Layer 9 of a small transformer language model trained on English Wikipedia (16 layers, counted from 0, width 128).
A neuron adds its activation times its output weights to the MLP's output. To switch it off is to set its activation to zero at one token and run the rest of the model.
A neuron's activation on a vector x is SiLU(gate . x) times (in . x), where the dot is the dot product.

Input weights of the MLP neurons that the questions are about. A number n stands for n times 0.004.
n19 gate: -17 8 37 45 -29 27 -12 -33 39 -6 -34 -34 11 -11 11 -4 -13 -45 22 4 7 -37 17 12 65 -14 22 -17 16 41 -12 73 3 -12 41 1 12 -17 44 13 1 27 10 80 43 5 -16 6 -3 46 -22 -31 -4 5 17 14 49 37 -2 -17 -10 2 -53 -13 39 4 -14 18 17 30 48 -14 18 -12 17 31 28 -8 -10 18 -15 -17 24 29 -41 -4 49 -35 -6 22 -48 24 38 8 -51 14 -28 -27 -18 -35 -36 57 -59 -6 -45 33 -12 1 -18 16 -8 -16 -39 -33 25 18 -19 7 -16 -29 -16 -42 -24 16 12 53 -16 16
n103 gate: 15 1 -44 34 -17 -45 16 -43 -25 41 -45 -10 44 -19 -16 2 -6 -45 -42 -22 -3 40 -10 35 31 -25 44 12 -27 18 -31 12 20 30 9 42 -9 -34 64 20 27 60 -3 -21 7 8 -14 29 -8 13 -7 57 30 22 -4 26 21 -58 -20 0 -7 6 21 -16 5 -40 22 13 -50 4 -28 16 -40 -19 -1 21 10 -22 -43 -10 36 -3 -22 -4 6 -9 -8 -20 -50 12 -16 -4 -3 15 -41 -57 24 29 68 -17 -27 -29 45 -27 37 -23 -40 4 -5 -32 -25 10 15 38 24 -27 -6 -55 3 25 17 27 -10 28 27 -61 -50 83
n146 gate: -30 -28 48 -8 -7 -57 -27 -34 5 -10 -35 -8 -29 -34 -8 34 -12 -12 -6 -21 29 -6 2 1 44 -2 -47 -42 42 -16 2 48 45 -24 34 0 -23 31 18 -9 -32 -11 18 2 -12 22 -17 20 -15 -30 -1 -6 30 -28 8 56 -37 6 -74 -18 22 -12 55 12 -13 -5 -27 15 13 8 -7 15 18 -9 18 -11 9 -39 0 34 -1 -35 66 41 -30 16 -13 10 31 -9 2 -39 -72 -24 -8 45 1 -50 51 21 -1 -4 -55 34 -15 -9 19 -37 21 2 9 39 15 -19 -17 22 -15 -9 -41 41 -31 -22 -38 -40 -6 -2 -14 3
n180 gate: 46 -18 9 32 20 21 36 4 36 -18 23 -21 -3 46 -13 30 28 -32 -36 -18 6 -19 31 13 10 52 33 70 -20 54 -64 -10 28 20 -37 -33 32 2 6 -46 -34 -9 -11 3 27 -25 11 -42 18 7 7 13 -13 31 11 14 74 35 -1 23 -59 -25 -40 3 35 43 -20 -40 2 19 46 -58 -18 19 -4 -21 9 64 -7 -1 -2 6 36 -9 -24 21 -4 -5 21 -19 46 -31 22 -17 -8 -1 -66 -23 17 -55 -33 -19 -46 58 48 -31 73 57 18 -3 23 -29 -34 -19 4 6 -37 32 -20 -20 -1 -1 -12 15 -13 36 51 6
n246 gate: 3 -21 27 13 16 1 -26 -26 38 -6 4 -55 -11 -5 -31 -59 53 -41 20 4 4 3 -21 7 0 12 -60 -33 15 -3 6 -10 27 2 -28 18 -53 -18 49 -13 -12 31 -18 -11 57 -27 -20 -32 -20 18 50 1 4 3 -65 3 -50 -16 -9 35 35 81 -11 -8 -16 5 41 30 52 38 -26 20 28 14 -23 1 -31 -37 36 -44 -29 35 27 -34 30 10 35 25 -17 15 -25 -27 15 -93 10 -26 -2 21 59 -61 -3 -7 11 -14 16 30 36 -30 40 34 -11 -30 -5 -31 47 -35 3 -11 16 -11 -28 9 -5 -18 8 49 -34 4
n254 gate: -25 7 -2 7 -50 -20 -11 19 16 12 56 19 -92 43 16 -91 -22 87 -1 -25 -9 -32 -8 -1 -44 29 -13 60 33 -5 -43 13 -27 19 3 17 36 13 31 -18 15 22 -48 -37 -26 -1 16 -22 -14 45 16 17 -21 -22 40 11 -28 66 -26 6 57 -83 8 -41 -8 -27 -6 -31 -7 20 10 19 26 8 -55 -4 40 15 45 3 47 30 32 25 -22 66 37 -20 71 47 -14 -20 -12 -41 34 -5 -43 33 -21 0 13 -52 -34 -48 15 -6 24 -11 31 4 18 -42 1 -10 -53 18 -38 14 -32 9 75 -36 0 33 -23 23 28 -3
n19 in: 5 8 23 -32 -12 22 -4 -53 6 31 25 47 45 -14 24 25 14 -7 31 -11 39 -18 -66 14 2 -6 29 29 28 -52 45 -29 -6 20 -37 -32 -29 29 -34 -43 -15 -14 38 17 23 11 22 -6 20 30 28 -5 33 2 54 -4 3 -20 -34 65 -76 38 -27 -8 50 -44 23 -2 -23 -87 5 30 -23 4 6 23 24 1 -17 -24 -1 17 -70 -37 7 29 28 -27 19 91 75 40 12 -5 -13 -52 -4 -38 13 -28 -29 44 31 10 -56 -82 -32 15 17 -46 -20 44 4 -1 -17 20 -5 -70 0 -19 -24 -34 33 -57 -50 -19 14 -9
n103 in: 10 -42 17 -7 -40 -42 25 -2 33 -26 -54 -8 -30 61 34 2 -49 -30 -19 0 -28 -15 38 2 -66 -30 33 -24 -10 -16 19 -27 -30 -7 -15 8 35 -38 -27 23 5 -33 35 -7 -36 9 -3 -13 22 -26 -60 -12 13 -27 17 -2 -17 75 6 18 -3 -17 -37 -33 -1 3 15 -60 19 7 22 8 8 -16 58 -5 -1 -13 24 13 -14 2 -8 -29 -3 0 23 -68 -4 -25 27 9 7 68 0 5 -4 -32 -2 -19 -9 29 24 0 -25 -67 -46 14 38 -5 -20 46 -30 13 4 51 -2 -1 37 6 6 3 45 19 21 -51 -47 -25
n146 in: -56 -3 43 -22 4 -34 12 9 -2 -63 16 -45 16 32 38 28 -58 -11 -6 -14 11 44 -35 -14 -16 17 6 36 15 4 -35 56 -48 -21 18 -21 36 -8 10 -5 -3 -44 -2 7 -38 -43 -44 17 25 -55 8 55 55 -11 42 -16 -50 -3 -29 0 10 37 -36 15 12 -18 45 -20 52 -38 -7 45 -39 -58 31 -5 -15 -41 -22 8 7 -47 24 49 30 -53 19 23 -33 -21 -17 -2 21 -15 44 27 -42 -63 -2 -16 0 -11 3 30 6 1 -16 -63 1 34 10 -30 22 26 28 -19 -21 30 40 16 20 11 -8 -53 -33 45 31 7
n180 in: -17 -18 -28 53 32 -29 4 -9 -17 -61 -20 -8 -5 -11 9 -22 47 -21 -60 -34 41 -11 -7 18 59 -11 -24 -15 13 4 27 40 0 -67 36 14 26 -13 23 -17 -26 57 -15 -2 -34 19 -63 38 33 -23 -41 5 -29 18 -13 -22 65 24 -20 -43 -30 22 54 -22 19 -51 56 -56 -18 39 45 39 65 -23 8 12 38 5 -10 -4 -3 -54 15 7 -3 38 11 -10 -65 0 6 11 9 8 -29 -28 -56 -23 35 -48 15 -27 -30 -28 -52 7 -29 -16 4 53 -31 -25 -19 -71 54 13 26 -35 11 -30 4 10 5 5 6 61 -45 -22
n246 in: -38 -31 -48 17 22 -1 -33 31 12 5 54 -1 5 35 -43 0 26 -50 -26 9 3 -32 -20 -65 -10 -17 -18 -9 -14 -8 -6 -12 -1 -29 -21 -17 -11 -25 -35 59 -10 59 13 -42 39 -22 -9 -21 -19 -34 34 37 17 5 -16 4 -12 6 -27 9 -19 11 0 46 66 15 20 -11 45 50 71 -18 -55 -9 17 56 23 -8 -8 -91 6 55 -34 58 4 17 -21 34 -9 25 20 -44 -44 -33 63 35 -26 72 -24 10 -51 -30 30 -40 26 -5 21 -10 4 -6 6 -5 22 -34 -6 -10 -12 19 36 -69 -7 -29 69 -14 -37 9 -27 8
n254 in: -1 0 44 -25 40 46 -15 20 -7 46 0 9 -20 12 15 -20 -23 30 -4 -25 1 35 0 -48 -18 -1 16 3 -59 -18 -10 -18 -14 34 22 8 29 71 91 -43 -15 8 -8 -44 16 -23 -73 6 16 8 -9 19 -7 -11 -11 -7 -16 14 -2 31 84 -25 -36 29 10 21 -49 -8 -34 -1 -9 -10 -38 53 13 -42 -37 -7 -20 27 26 10 -7 -50 -34 -17 -4 9 4 -18 -23 43 35 63 14 86 -70 70 -33 -9 -53 -45 -58 1 15 -5 34 8 -26 -16 -8 -14 33 -12 -17 28 25 -7 1 -7 -46 -69 22 -7 5 -23 8 -33

Output weights of the MLP neurons that the questions are about. A number n stands for n times 0.0042.
n19: -36 20 18 -36 11 -32 6 17 -1 -18 21 12 26 10 4 -28 -24 1 24 45 28 31 4 -25 -37 -12 13 24 50 4 40 19 -2 -9 -38 36 3 -60 1 7 0 12 -4 20 -4 -52 5 -18 -5 -9 6 -31 10 40 8 -40 -29 -4 -16 21 23 -63 11 88 -20 18 58 14 -1 -20 -11 -3 16 15 -4 25 -31 22 -13 51 6 10 -49 31 -80 -1 34 5 6 -13 58 -38 5 26 -29 -12 -49 10 -54 22 -38 -42 35 -31 -8 24 64 -2 -9 44 -41 1 53 -5 26 -40 20 -25 18 -32 45 5 -9 36 -9 -41 29 -37
n103: -5 26 12 -14 21 -34 5 9 16 -4 61 -12 7 23 27 58 33 11 11 -7 13 -17 12 10 5 -64 -15 11 12 14 42 -8 -3 8 -33 -24 32 23 -27 5 -11 -32 4 -31 11 1 -22 28 51 -31 23 15 59 30 -50 6 10 -19 -28 6 -14 5 -9 -19 15 -24 -39 27 22 -28 28 -68 24 28 -54 17 16 35 -16 28 26 19 49 -11 22 -10 8 3 -18 19 -21 47 -10 4 -9 7 -14 56 2 -27 -30 -55 -16 32 30 3 -23 10 -42 -2 20 -27 40 -58 -5 27 16 36 14 -5 -17 26 -9 -38 -37 39 33 17
n146: -2 55 14 5 -25 -12 7 21 -10 -13 3 -3 -43 -22 6 8 1 -13 20 19 -35 -15 -7 -22 -42 -16 43 -14 54 38 27 -21 3 25 -14 37 -16 -51 -9 6 22 64 45 46 1 16 -7 22 -55 -17 -2 -9 16 -17 -34 -27 16 -19 -26 27 -27 -25 -5 15 19 5 36 35 -81 5 -26 -30 -26 -7 11 -25 9 10 8 -2 42 -6 8 -2 2 43 12 29 26 -29 -6 3 -27 26 -26 31 9 17 16 -7 37 14 34 -13 1 -12 1 34 1 -21 -26 25 -35 -6 44 37 -3 20 -64 -21 -9 26 -4 -13 43 -53 -14 0
n180: -9 4 6 -27 -28 -43 -6 14 57 37 -45 54 -12 39 90 -11 6 35 33 32 0 18 3 -9 -39 45 9 -66 6 4 53 -2 -5 -4 -16 37 -13 -2 27 -3 28 1 -40 9 -4 -29 9 8 19 -31 -9 36 -13 14 13 -24 40 -31 -4 22 24 94 14 44 -90 -11 -46 -16 -26 -29 14 -8 -7 21 38 15 -6 68 -40 9 -29 -13 19 0 25 -35 -49 -15 0 30 -42 12 -26 -28 -22 52 -41 14 21 -20 0 -22 27 -18 -12 13 -6 -3 -45 -11 -31 28 5 17 -19 0 -15 14 30 -25 -3 -37 -16 32 -30 -15 -14 11
n246: 18 14 2 -8 19 87 -26 -9 -27 4 27 30 -69 20 -45 33 8 9 49 22 38 -27 11 41 -56 31 20 -57 23 -6 72 15 -39 -6 12 4 -10 24 -18 -20 7 -9 21 34 -10 -14 7 0 -6 64 -18 -17 -38 -4 -14 -26 -22 -34 -58 -8 -81 2 22 3 -30 -2 45 -29 -36 -60 45 -45 45 -26 -22 -63 -10 39 -40 9 18 1 -15 -21 -22 -38 -16 -32 4 33 -24 24 -10 11 -13 -15 -8 23 31 21 10 -62 -1 -20 -23 -17 -54 16 13 -10 -16 -15 27 -31 -57 15 47 2 -20 25 3 -46 0 36 -40 18 19 44
n254: 6 -3 -18 -46 -31 -23 -64 -9 6 -28 -37 34 25 -4 -25 24 83 22 24 12 33 26 -20 38 53 -9 -31 28 -9 7 -9 2 14 -12 21 7 -3 -4 -4 -4 -7 5 -65 20 -34 -24 -13 -36 17 28 -16 7 -14 -6 9 23 -11 -12 36 11 10 34 62 31 26 -2 38 12 -26 50 -20 34 -12 -6 29 -18 -47 -18 -21 50 27 -51 28 -5 -4 -11 -6 67 38 -9 11 -35 2 14 6 -7 28 -89 0 17 61 40 31 57 18 -47 39 19 -13 4 26 14 -14 -50 46 16 9 18 9 -4 8 72 -8 -68 42 -20 -18 29

Each question names a token from some text and the token that comes next. It shows the vector x that enters the MLP there. A number n stands for n times 0.057.

Then comes g, the gradient of the next token's log-probability with respect to the MLP's output, scaled to length 1. A neuron's effect is roughly proportional to its activation times (output weights . g). A number n stands for n times 0.0041.

"In ", then "football"
x: 0 25 0 -26 10 37 -15 25 13 7 -17 23 31 -8 7 -21 19 -15 9 3 3 -7 -4 2 -12 16 -27 12 23 22 29 -25 -12 11 14 -9 -29 24 5 4 11 -7 -57 36 -25 -14 -46 17 -11 14 -4 12 28 35 28 -6 -2 14 -32 -17 -8 7 12 12 -10 22 1 4 -14 -3 17 7 4 -16 -30 9 25 17 1 -9 7 1 27 -31 -15 21 31 -20 -18 -28 -13 -13 -23 -19 6 14 -15 23 -6 -26 -6 -13 23 15 15 8 -1 11 44 -17 1 -18 28 36 -12 -1 -1 0 -28 -12 -25 0 14 -8 -24 16 -1 -20
g: 11 13 -14 14 4 -8 -41 9 -17 -11 -51 -20 16 30 -7 47 -8 -22 4 30 15 1 46 -16 3 4 18 21 -59 -8 11 -1 -21 -25 4 13 -11 6 -6 -10 -13 38 -13 16 31 -3 -36 13 7 -20 22 -4 -39 -13 24 21 -12 17 -8 -1 3 -28 4 10 13 26 24 1 20 14 -62 10 -21 -20 17 -9 19 -22 29 27 12 15 -35 -10 6 33 -29 5 -1 0 -7 -20 18 -22 -7 5 13 -19 32 -8 -9 3 -19 26 15 38 -19 -17 -1 -19 -10 -13 -16 1 -14 -3 -29 23 20 43 7 40 14 -22 16 -36 -47 14
Which neuron, switched off, lowers the next token's probability most? n254

"for ", then "W"
x: -26 22 -3 -29 22 22 22 -6 11 0 -13 17 26 -14 1 -10 28 -22 -9 -13 10 -28 -14 -1 8 -11 5 27 25 24 17 -30 -10 3 -6 13 -32 13 -4 -13 18 1 -62 44 -8 -15 -27 0 -6 -9 6 -7 -2 19 25 11 35 35 -13 -25 2 -9 1 -9 -36 33 23 11 3 7 5 22 -1 -10 7 11 -9 17 -14 -13 10 4 9 -24 11 25 -11 -35 6 -3 -14 15 -58 -7 19 -12 1 -2 9 -12 -7 8 -17 21 4 -8 26 3 21 -8 2 3 -21 30 3 15 12 -29 -12 -18 -1 14 4 -6 19 -23 -13 10
g: 1 10 25 -12 -16 14 4 -15 -31 -46 14 -21 -29 6 19 -14 -16 -4 45 6 18 -3 -43 30 4 -6 -7 -22 7 -15 -44 43 14 11 -29 -4 -7 2 7 2 -34 9 -2 -18 -12 6 -25 8 -31 8 1 -10 -34 -16 34 37 -16 32 31 -9 32 -6 23 -14 33 -28 -11 -5 -30 -27 -19 0 19 13 5 -45 -6 -25 29 2 28 -8 15 -19 26 11 -9 9 -33 -1 18 -37 -27 37 -12 -2 17 -30 -7 1 -37 -33 12 -24 29 6 4 5 -18 0 3 -15 5 -27 5 -16 -42 20 -4 41 19 -2 -9 -35 8 40 -13 0
Which neuron, switched off, raises the next token's probability most? n180

"R", then "ow"
x: -3 0 -33 2 44 11 7 -9 4 -15 -4 -17 24 -17 -22 -29 -26 -7 0 6 -26 -3 2 6 -23 0 3 -14 8 27 -2 -9 -2 7 -3 6 -35 -28 -7 -31 -12 -10 -29 24 22 -28 8 8 -6 6 22 -15 -30 22 18 -1 4 31 7 -13 -8 9 -25 -3 -16 -11 -2 24 10 -22 -10 91 34 -14 -30 6 -11 -25 -18 -28 3 4 25 -41 -3 34 1 -20 -9 -36 -29 -28 14 36 16 0 -13 4 10 -10 -7 25 -13 6 -5 4 18 25 15 5 20 14 10 18 -5 3 6 -11 -15 5 24 19 9 -12 26 -18 -11 -62
g: 11 -13 -17 -24 23 -38 46 -3 11 -18 -37 9 -1 -18 -1 -18 -20 -26 -21 -19 -7 20 -9 -65 -20 -1 29 -23 4 -19 5 5 -44 -23 10 0 -3 18 -26 20 -4 -12 7 -16 -2 3 25 -38 7 -45 1 21 -26 -2 -21 -7 8 -17 -21 -15 0 -24 -13 -6 -17 1 39 3 -38 -42 -29 -32 6 -8 19 28 10 -1 17 -19 1 15 4 39 22 1 29 7 -22 31 -27 15 17 -5 -8 60 -19 -11 25 21 9 10 -17 -3 -41 -9 6 31 22 14 -8 21 16 -1 28 -8 27 -17 -27 23 10 12 25 23 -6 13 -36 -17
Which neuron, switched off, lowers the next token's probability most? n246

"| ", then "12"
x: -3 16 -11 -2 -3 8 38 0 -18 23 -25 -1 -10 -8 16 7 19 -15 -14 -22 -28 2 14 -10 1 -5 1 3 4 28 -36 -3 -11 -2 -2 -6 -19 -54 2 -1 5 -13 -51 -7 14 -24 8 6 27 -13 41 -8 -11 -26 -3 -34 23 24 -10 -12 18 12 3 3 26 9 3 18 -6 3 -8 -17 3 17 31 21 -6 8 2 -60 3 5 11 -25 -2 15 4 -58 18 1 -10 6 -2 -6 -7 1 -37 -18 -43 16 21 -14 30 0 44 -5 12 5 29 8 7 -41 10 20 -6 0 7 -17 -21 -9 12 20 -9 -34 28 -13 -10 -11
g: 34 -13 3 -22 16 -32 17 -18 1 -4 -2 6 -9 24 -17 -25 2 -8 -41 21 27 -23 9 -19 -21 -7 -9 11 52 14 32 -6 26 -2 9 4 8 15 17 16 -8 4 -6 -14 13 31 -19 8 9 -2 -9 -19 -32 0 2 -23 15 4 6 -18 18 8 -40 12 17 -43 -39 -22 -24 12 36 -9 12 6 21 -36 29 10 -7 -19 -9 15 1 -22 25 25 -24 -41 -32 32 4 35 8 -36 2 35 54 21 4 27 -7 4 21 -5 36 -7 31 -17 10 5 11 -10 23 -4 19 -28 -23 -25 -12 -11 -13 -39 -53 34 -10 30 17 9
Which neuron, switched off, raises the next token's probability most? n180

"S", then "U "
x: -20 -4 -24 -32 -14 -6 4 -11 -5 13 -15 5 46 -11 -40 5 25 24 -10 31 6 4 -28 14 -14 12 -7 12 -7 5 -23 -1 -5 16 -22 -10 -28 21 15 -33 -3 -37 -15 15 19 -32 13 -5 -4 19 4 -19 -51 12 -2 -10 20 -12 -29 -21 -16 -15 -21 30 15 -38 13 3 2 -30 22 43 21 18 -12 20 -5 -34 -8 -44 15 8 4 -17 -11 25 -15 -31 -4 -14 -14 -10 -36 32 -2 -7 -31 14 -2 20 3 33 13 6 -27 -15 -13 2 14 -29 21 1 -23 -11 5 20 5 -10 -19 -7 18 32 47 -23 18 24 -9 -34
g: 43 -5 -14 4 -46 22 -70 -9 11 29 -3 -30 -14 33 -7 -34 4 3 2 17 45 -31 -14 -4 -9 -1 -4 49 22 -25 -26 -4 -27 -27 1 -10 -25 0 41 -5 9 16 -4 13 -12 -25 -13 -13 1 40 -36 26 -7 2 11 19 4 3 -8 6 -8 -31 -11 5 -7 2 51 35 18 -3 2 -11 0 6 -13 13 -12 9 -33 -26 13 25 39 0 -30 -25 5 20 22 -10 12 -2 -6 1 8 2 16 10 10 -6 20 -64 -19 12 -14 26 -4 11 -23 26 -6 18 55 2 -5 33 -14 -36 10 5 -1 16 18 13 -5 -14 -7 8
Which neuron, switched off, raises the next token's probability most? n19

"| ", then "Black "
x: -20 -12 19 8 2 -20 17 -15 -2 -16 -10 -8 18 -9 -6 -17 -8 1 -4 -51 -20 6 -21 8 -13 -3 -11 -21 -10 25 10 -18 -8 -8 -17 -14 -13 18 -3 -1 -17 -15 -77 13 3 -9 -21 3 -11 -39 -5 2 9 10 0 28 -2 15 -10 -33 13 9 -16 15 -5 6 13 60 -1 -2 11 19 4 7 -4 16 22 -14 -9 -22 0 -10 -1 -16 -15 -15 -8 2 -17 -7 9 -6 -19 -1 -12 -3 -13 -17 1 -15 16 -22 5 2 8 -11 9 6 28 -4 0 -3 18 31 -15 7 3 16 -34 9 17 -12 -21 -21 3 -5 -4 -15
g: 3 10 22 22 -10 27 32 1 -34 -30 -34 -6 -3 44 13 24 28 4 55 8 -11 -21 -12 -17 -22 1 -4 8 22 -17 44 12 -11 11 19 -15 -22 -17 11 -10 3 28 -8 -54 -2 28 2 -4 35 16 9 24 -12 -24 -10 50 27 15 24 34 -25 -25 7 -21 9 -4 5 23 -28 19 11 3 27 -5 27 -1 2 33 -30 23 -6 -23 -9 -2 19 6 9 4 -7 31 39 3 -43 -1 -10 23 43 17 35 -14 -9 -9 -6 -33 15 -20 17 6 23 -22 -25 18 -34 1 7 12 -26 3 5 29 -19 10 2 9 45 1 -9 22
Which neuron, switched off, lowers the next token's probability most? n146

"\n\n", then "==="
x: -28 28 -6 -2 11 24 -10 8 33 -10 -3 -21 18 -9 -14 -10 20 22 19 -27 -7 4 -13 -6 21 -34 3 -29 9 46 5 -5 -11 48 10 -4 -23 -5 -7 4 17 -4 -58 3 -17 -13 -38 19 -27 -29 -5 -15 -2 -15 1 28 40 -1 5 -13 -3 7 -6 3 -8 -4 -13 23 -12 22 -7 7 11 -21 -9 11 1 -7 -4 -5 4 0 12 -20 -8 -13 -15 -6 -12 6 -18 2 5 4 6 9 -2 -7 3 -49 5 29 -16 27 -8 29 3 25 9 -6 27 -15 -16 19 -15 8 -6 28 -53 -6 -19 -1 -10 9 -2 31 -17 -5
g: -14 -38 -16 -23 9 31 18 5 1 39 -25 7 10 -33 8 16 -9 -20 -19 -25 -7 -43 28 -17 -21 9 -16 -14 29 -2 -4 -22 -1 -12 -22 -2 -3 -10 0 -18 -2 -11 -16 6 -36 -7 -16 5 5 -20 -15 38 29 -40 6 -4 7 1 6 30 -13 9 -11 -33 62 39 9 -8 14 51 4 26 61 9 -33 -29 29 -35 8 -11 6 21 4 -4 -1 4 -17 1 30 -11 -11 -46 3 -17 -29 -5 -15 5 41 7 26 28 -9 -8 12 13 18 -4 -13 17 -7 -10 -5 -20 11 56 18 16 -7 -15 45 -13 -6 6 7 17 27 5
Which neuron, switched off, lowers the next token's probability most? n19

"Washington ", then "| "
x: -7 21 -14 -9 7 -34 0 13 -6 -17 -25 10 47 3 -16 2 -18 32 21 -11 -14 12 -30 12 16 -31 -36 -16 -21 -14 25 -3 25 -33 0 0 -22 8 15 -19 -52 -50 -44 9 -8 -20 -29 -7 -5 -35 1 -11 -8 16 18 14 -9 -7 -13 -21 12 -27 -29 25 39 11 7 19 22 1 -5 18 6 1 -16 42 21 -9 -4 -7 -2 10 -3 -39 -5 -8 -16 -20 20 -17 11 28 -25 4 2 6 -26 -28 7 22 -1 -31 13 10 -38 -12 -8 12 15 -6 5 2 22 49 -22 5 2 5 -22 6 0 15 7 0 -3 16 -3 -5
g: 40 3 -17 -45 15 -18 15 25 15 33 39 4 -28 -16 4 15 24 -22 7 -4 14 -11 -7 25 7 -29 9 -2 43 42 13 -44 15 39 -15 -20 17 -18 -5 29 -17 -8 13 33 -26 2 -10 5 21 16 -24 19 9 22 -21 9 14 -30 -17 24 23 1 28 2 40 -7 -6 10 -17 -12 -12 -5 -14 -56 1 -1 22 29 -18 27 14 33 -30 -28 -18 9 9 9 29 13 28 11 -38 -7 -39 -1 5 12 -16 -35 -2 17 -21 -5 0 -8 21 58 22 -9 -4 23 -33 22 -6 6 6 4 2 -28 22 -4 17 30 25 5 9 -1
Which neuron, switched off, lowers the next token's probability most? n146

"| ", then "Sh"
x: -30 -12 13 -2 6 2 26 -14 4 -2 -8 4 18 -24 -3 -24 -10 -2 -8 -42 -28 12 -3 -6 -12 0 -9 -16 -1 28 4 -19 -1 2 2 -10 -17 8 1 -11 -23 -9 -73 8 12 -11 -31 -1 -17 -33 7 -5 -5 -11 -8 29 4 22 2 -34 5 20 -2 12 0 8 9 64 3 -17 10 6 9 7 8 11 5 -17 -13 -22 8 -12 1 -12 -12 -22 -6 -10 -10 -9 -9 8 -17 10 -7 -4 -19 -6 -8 -20 14 -24 16 5 18 -18 -16 14 30 3 7 -5 18 16 -7 7 -5 7 -48 6 0 6 -8 -28 23 8 1 -12
g: -10 15 -23 7 -58 25 15 -4 6 22 -56 -10 -2 -9 -29 -29 -8 12 13 -12 -30 -15 -15 -30 25 -6 15 6 -22 2 -12 -10 23 -13 -5 12 5 -5 15 17 -33 -12 10 -38 -27 -37 7 -6 -26 -5 9 -15 24 -3 -27 67 -11 11 19 17 27 -16 32 -20 22 4 -2 -13 -9 8 7 19 -7 -26 -4 -21 -24 -4 6 19 5 -41 -15 21 37 -12 5 16 24 12 -24 0 -16 17 -28 -34 10 3 38 -9 7 -6 -13 3 28 10 -17 9 46 15 -24 29 -3 47 13 -6 -21 18 -7 20 54 10 11 47 6 20 -1 -2
Which neuron, switched off, lowers the next token's probability most? n246

"was ", then "the "
x: -30 18 8 -1 12 30 -15 21 -9 42 -10 11 53 -13 3 -24 9 -12 -26 -16 -19 7 17 14 0 10 -3 8 0 21 30 -25 -19 4 -21 -28 -24 -2 22 -11 2 -8 -63 -5 2 -10 -42 10 -6 -25 7 20 22 4 -19 -21 14 34 1 3 -1 7 -12 -1 17 6 22 9 0 -4 17 -2 11 12 -12 -11 22 -3 -7 -14 10 -14 -12 12 1 -4 -37 -10 -3 -11 -19 16 -34 19 19 -14 8 11 0 -14 7 -19 29 15 -6 -6 7 20 10 -5 -2 7 14 29 2 -4 -1 5 -48 -3 -16 -24 -4 11 -7 -12 26 -13
g: 6 28 32 -9 -7 18 28 27 5 -53 -22 -8 20 5 10 -22 23 -15 15 -15 15 -31 -18 34 18 -17 15 -6 48 -31 1 -6 -13 16 13 -53 13 0 -4 -16 -25 -32 -22 29 -23 11 -28 13 -30 14 26 12 20 -3 -29 32 0 31 -21 -11 -26 -2 23 7 -27 -8 -15 17 6 -30 15 -28 -7 -7 -9 20 8 8 15 2 18 35 -5 -28 -13 2 -5 -12 -6 16 7 5 0 -24 29 29 -6 68 27 21 -12 -5 16 18 34 -32 23 -4 30 4 -26 43 -9 -19 -9 -1 30 -28 -11 -25 -2 22 28 2 19 -27 -13 9
Which neuron, switched off, raises the next token's probability most? n103

"| ", then "202"
x: -26 -8 -21 -10 -7 13 -9 28 -8 -21 -14 -11 16 -25 -14 -3 17 11 20 -28 -8 -19 5 -17 -14 1 1 -3 14 19 14 -28 -26 11 4 -7 -21 -31 -6 -16 -18 -11 -73 -2 13 -14 -8 -13 -35 -17 4 -13 5 -7 4 -9 14 7 -4 -45 12 -22 -2 7 -1 1 -2 45 -14 2 4 5 -2 -6 -20 22 0 18 2 -33 -3 -3 22 -3 4 0 -1 -16 -12 -29 -3 -11 -10 -11 -15 9 -6 10 3 -21 3 11 21 10 17 -13 -15 23 22 -9 9 -12 27 -9 -17 17 27 26 -36 -2 2 -7 -22 -28 -5 11 -9 -25
g: 24 8 -27 -8 -17 4 7 20 10 -22 -3 15 -15 10 -38 -50 18 -18 -1 19 15 11 -42 24 -2 -20 -16 14 1 -13 4 -8 -71 -43 20 26 0 -21 -12 33 5 9 2 29 -16 42 -40 3 -4 21 -4 -2 9 20 5 -12 52 22 -38 10 -43 9 -15 -15 -2 2 18 2 12 -1 13 6 46 -20 -20 6 -8 -7 -19 -7 -11 20 1 -27 2 -8 22 -37 -7 -8 12 3 11 22 5 36 4 -15 10 31 17 13 -12 -14 -35 10 1 1 30 10 13 -18 16 -17 27 35 54 12 -31 -13 2 0 5 1 -11 49 -27 26
Which neuron, switched off, lowers the next token's probability most? n246

"The ", then "use "
x: -42 -1 -1 -15 -13 34 1 16 -17 5 -8 -20 8 11 -21 -8 -7 0 23 -3 15 -40 -17 -17 16 -26 -19 0 10 16 28 -21 -8 9 -11 8 -33 12 -6 -5 -20 -10 -77 -4 -3 -4 -29 -10 -20 -1 -9 7 -6 11 8 -8 19 18 -2 -19 8 -16 4 17 21 -8 -4 16 -9 -19 13 40 24 -12 -15 0 -8 15 -21 -4 6 -15 23 -14 4 6 -20 8 -1 -10 -3 1 19 -6 12 17 -26 -9 1 -32 13 6 5 1 -1 -9 4 29 22 0 22 -14 14 18 1 10 0 19 -36 18 -4 -4 -12 -1 -9 -8 -10 4
g: 36 -9 -29 -22 -3 68 -13 37 -1 7 -23 41 19 -32 -17 21 5 18 -19 57 -18 -24 -16 22 -38 15 -18 -42 -9 9 10 14 39 -10 0 20 -19 0 5 -10 18 16 -2 2 15 7 -1 3 0 16 16 7 25 13 24 -27 29 12 24 16 -26 4 -25 48 -19 32 15 17 -7 19 -7 29 -25 -21 -16 -36 20 -26 33 32 8 6 28 -6 39 -3 8 1 4 -8 -18 -4 7 21 -7 -19 14 -8 9 -9 8 -1 -28 3 -23 35 -1 7 -48 -24 -5 -18 15 -9 -25 11 -21 -4 -10 -19 -15 1 -1 -2 -19 -21 31 41
Which neuron, switched off, lowers the next token's probability most? n254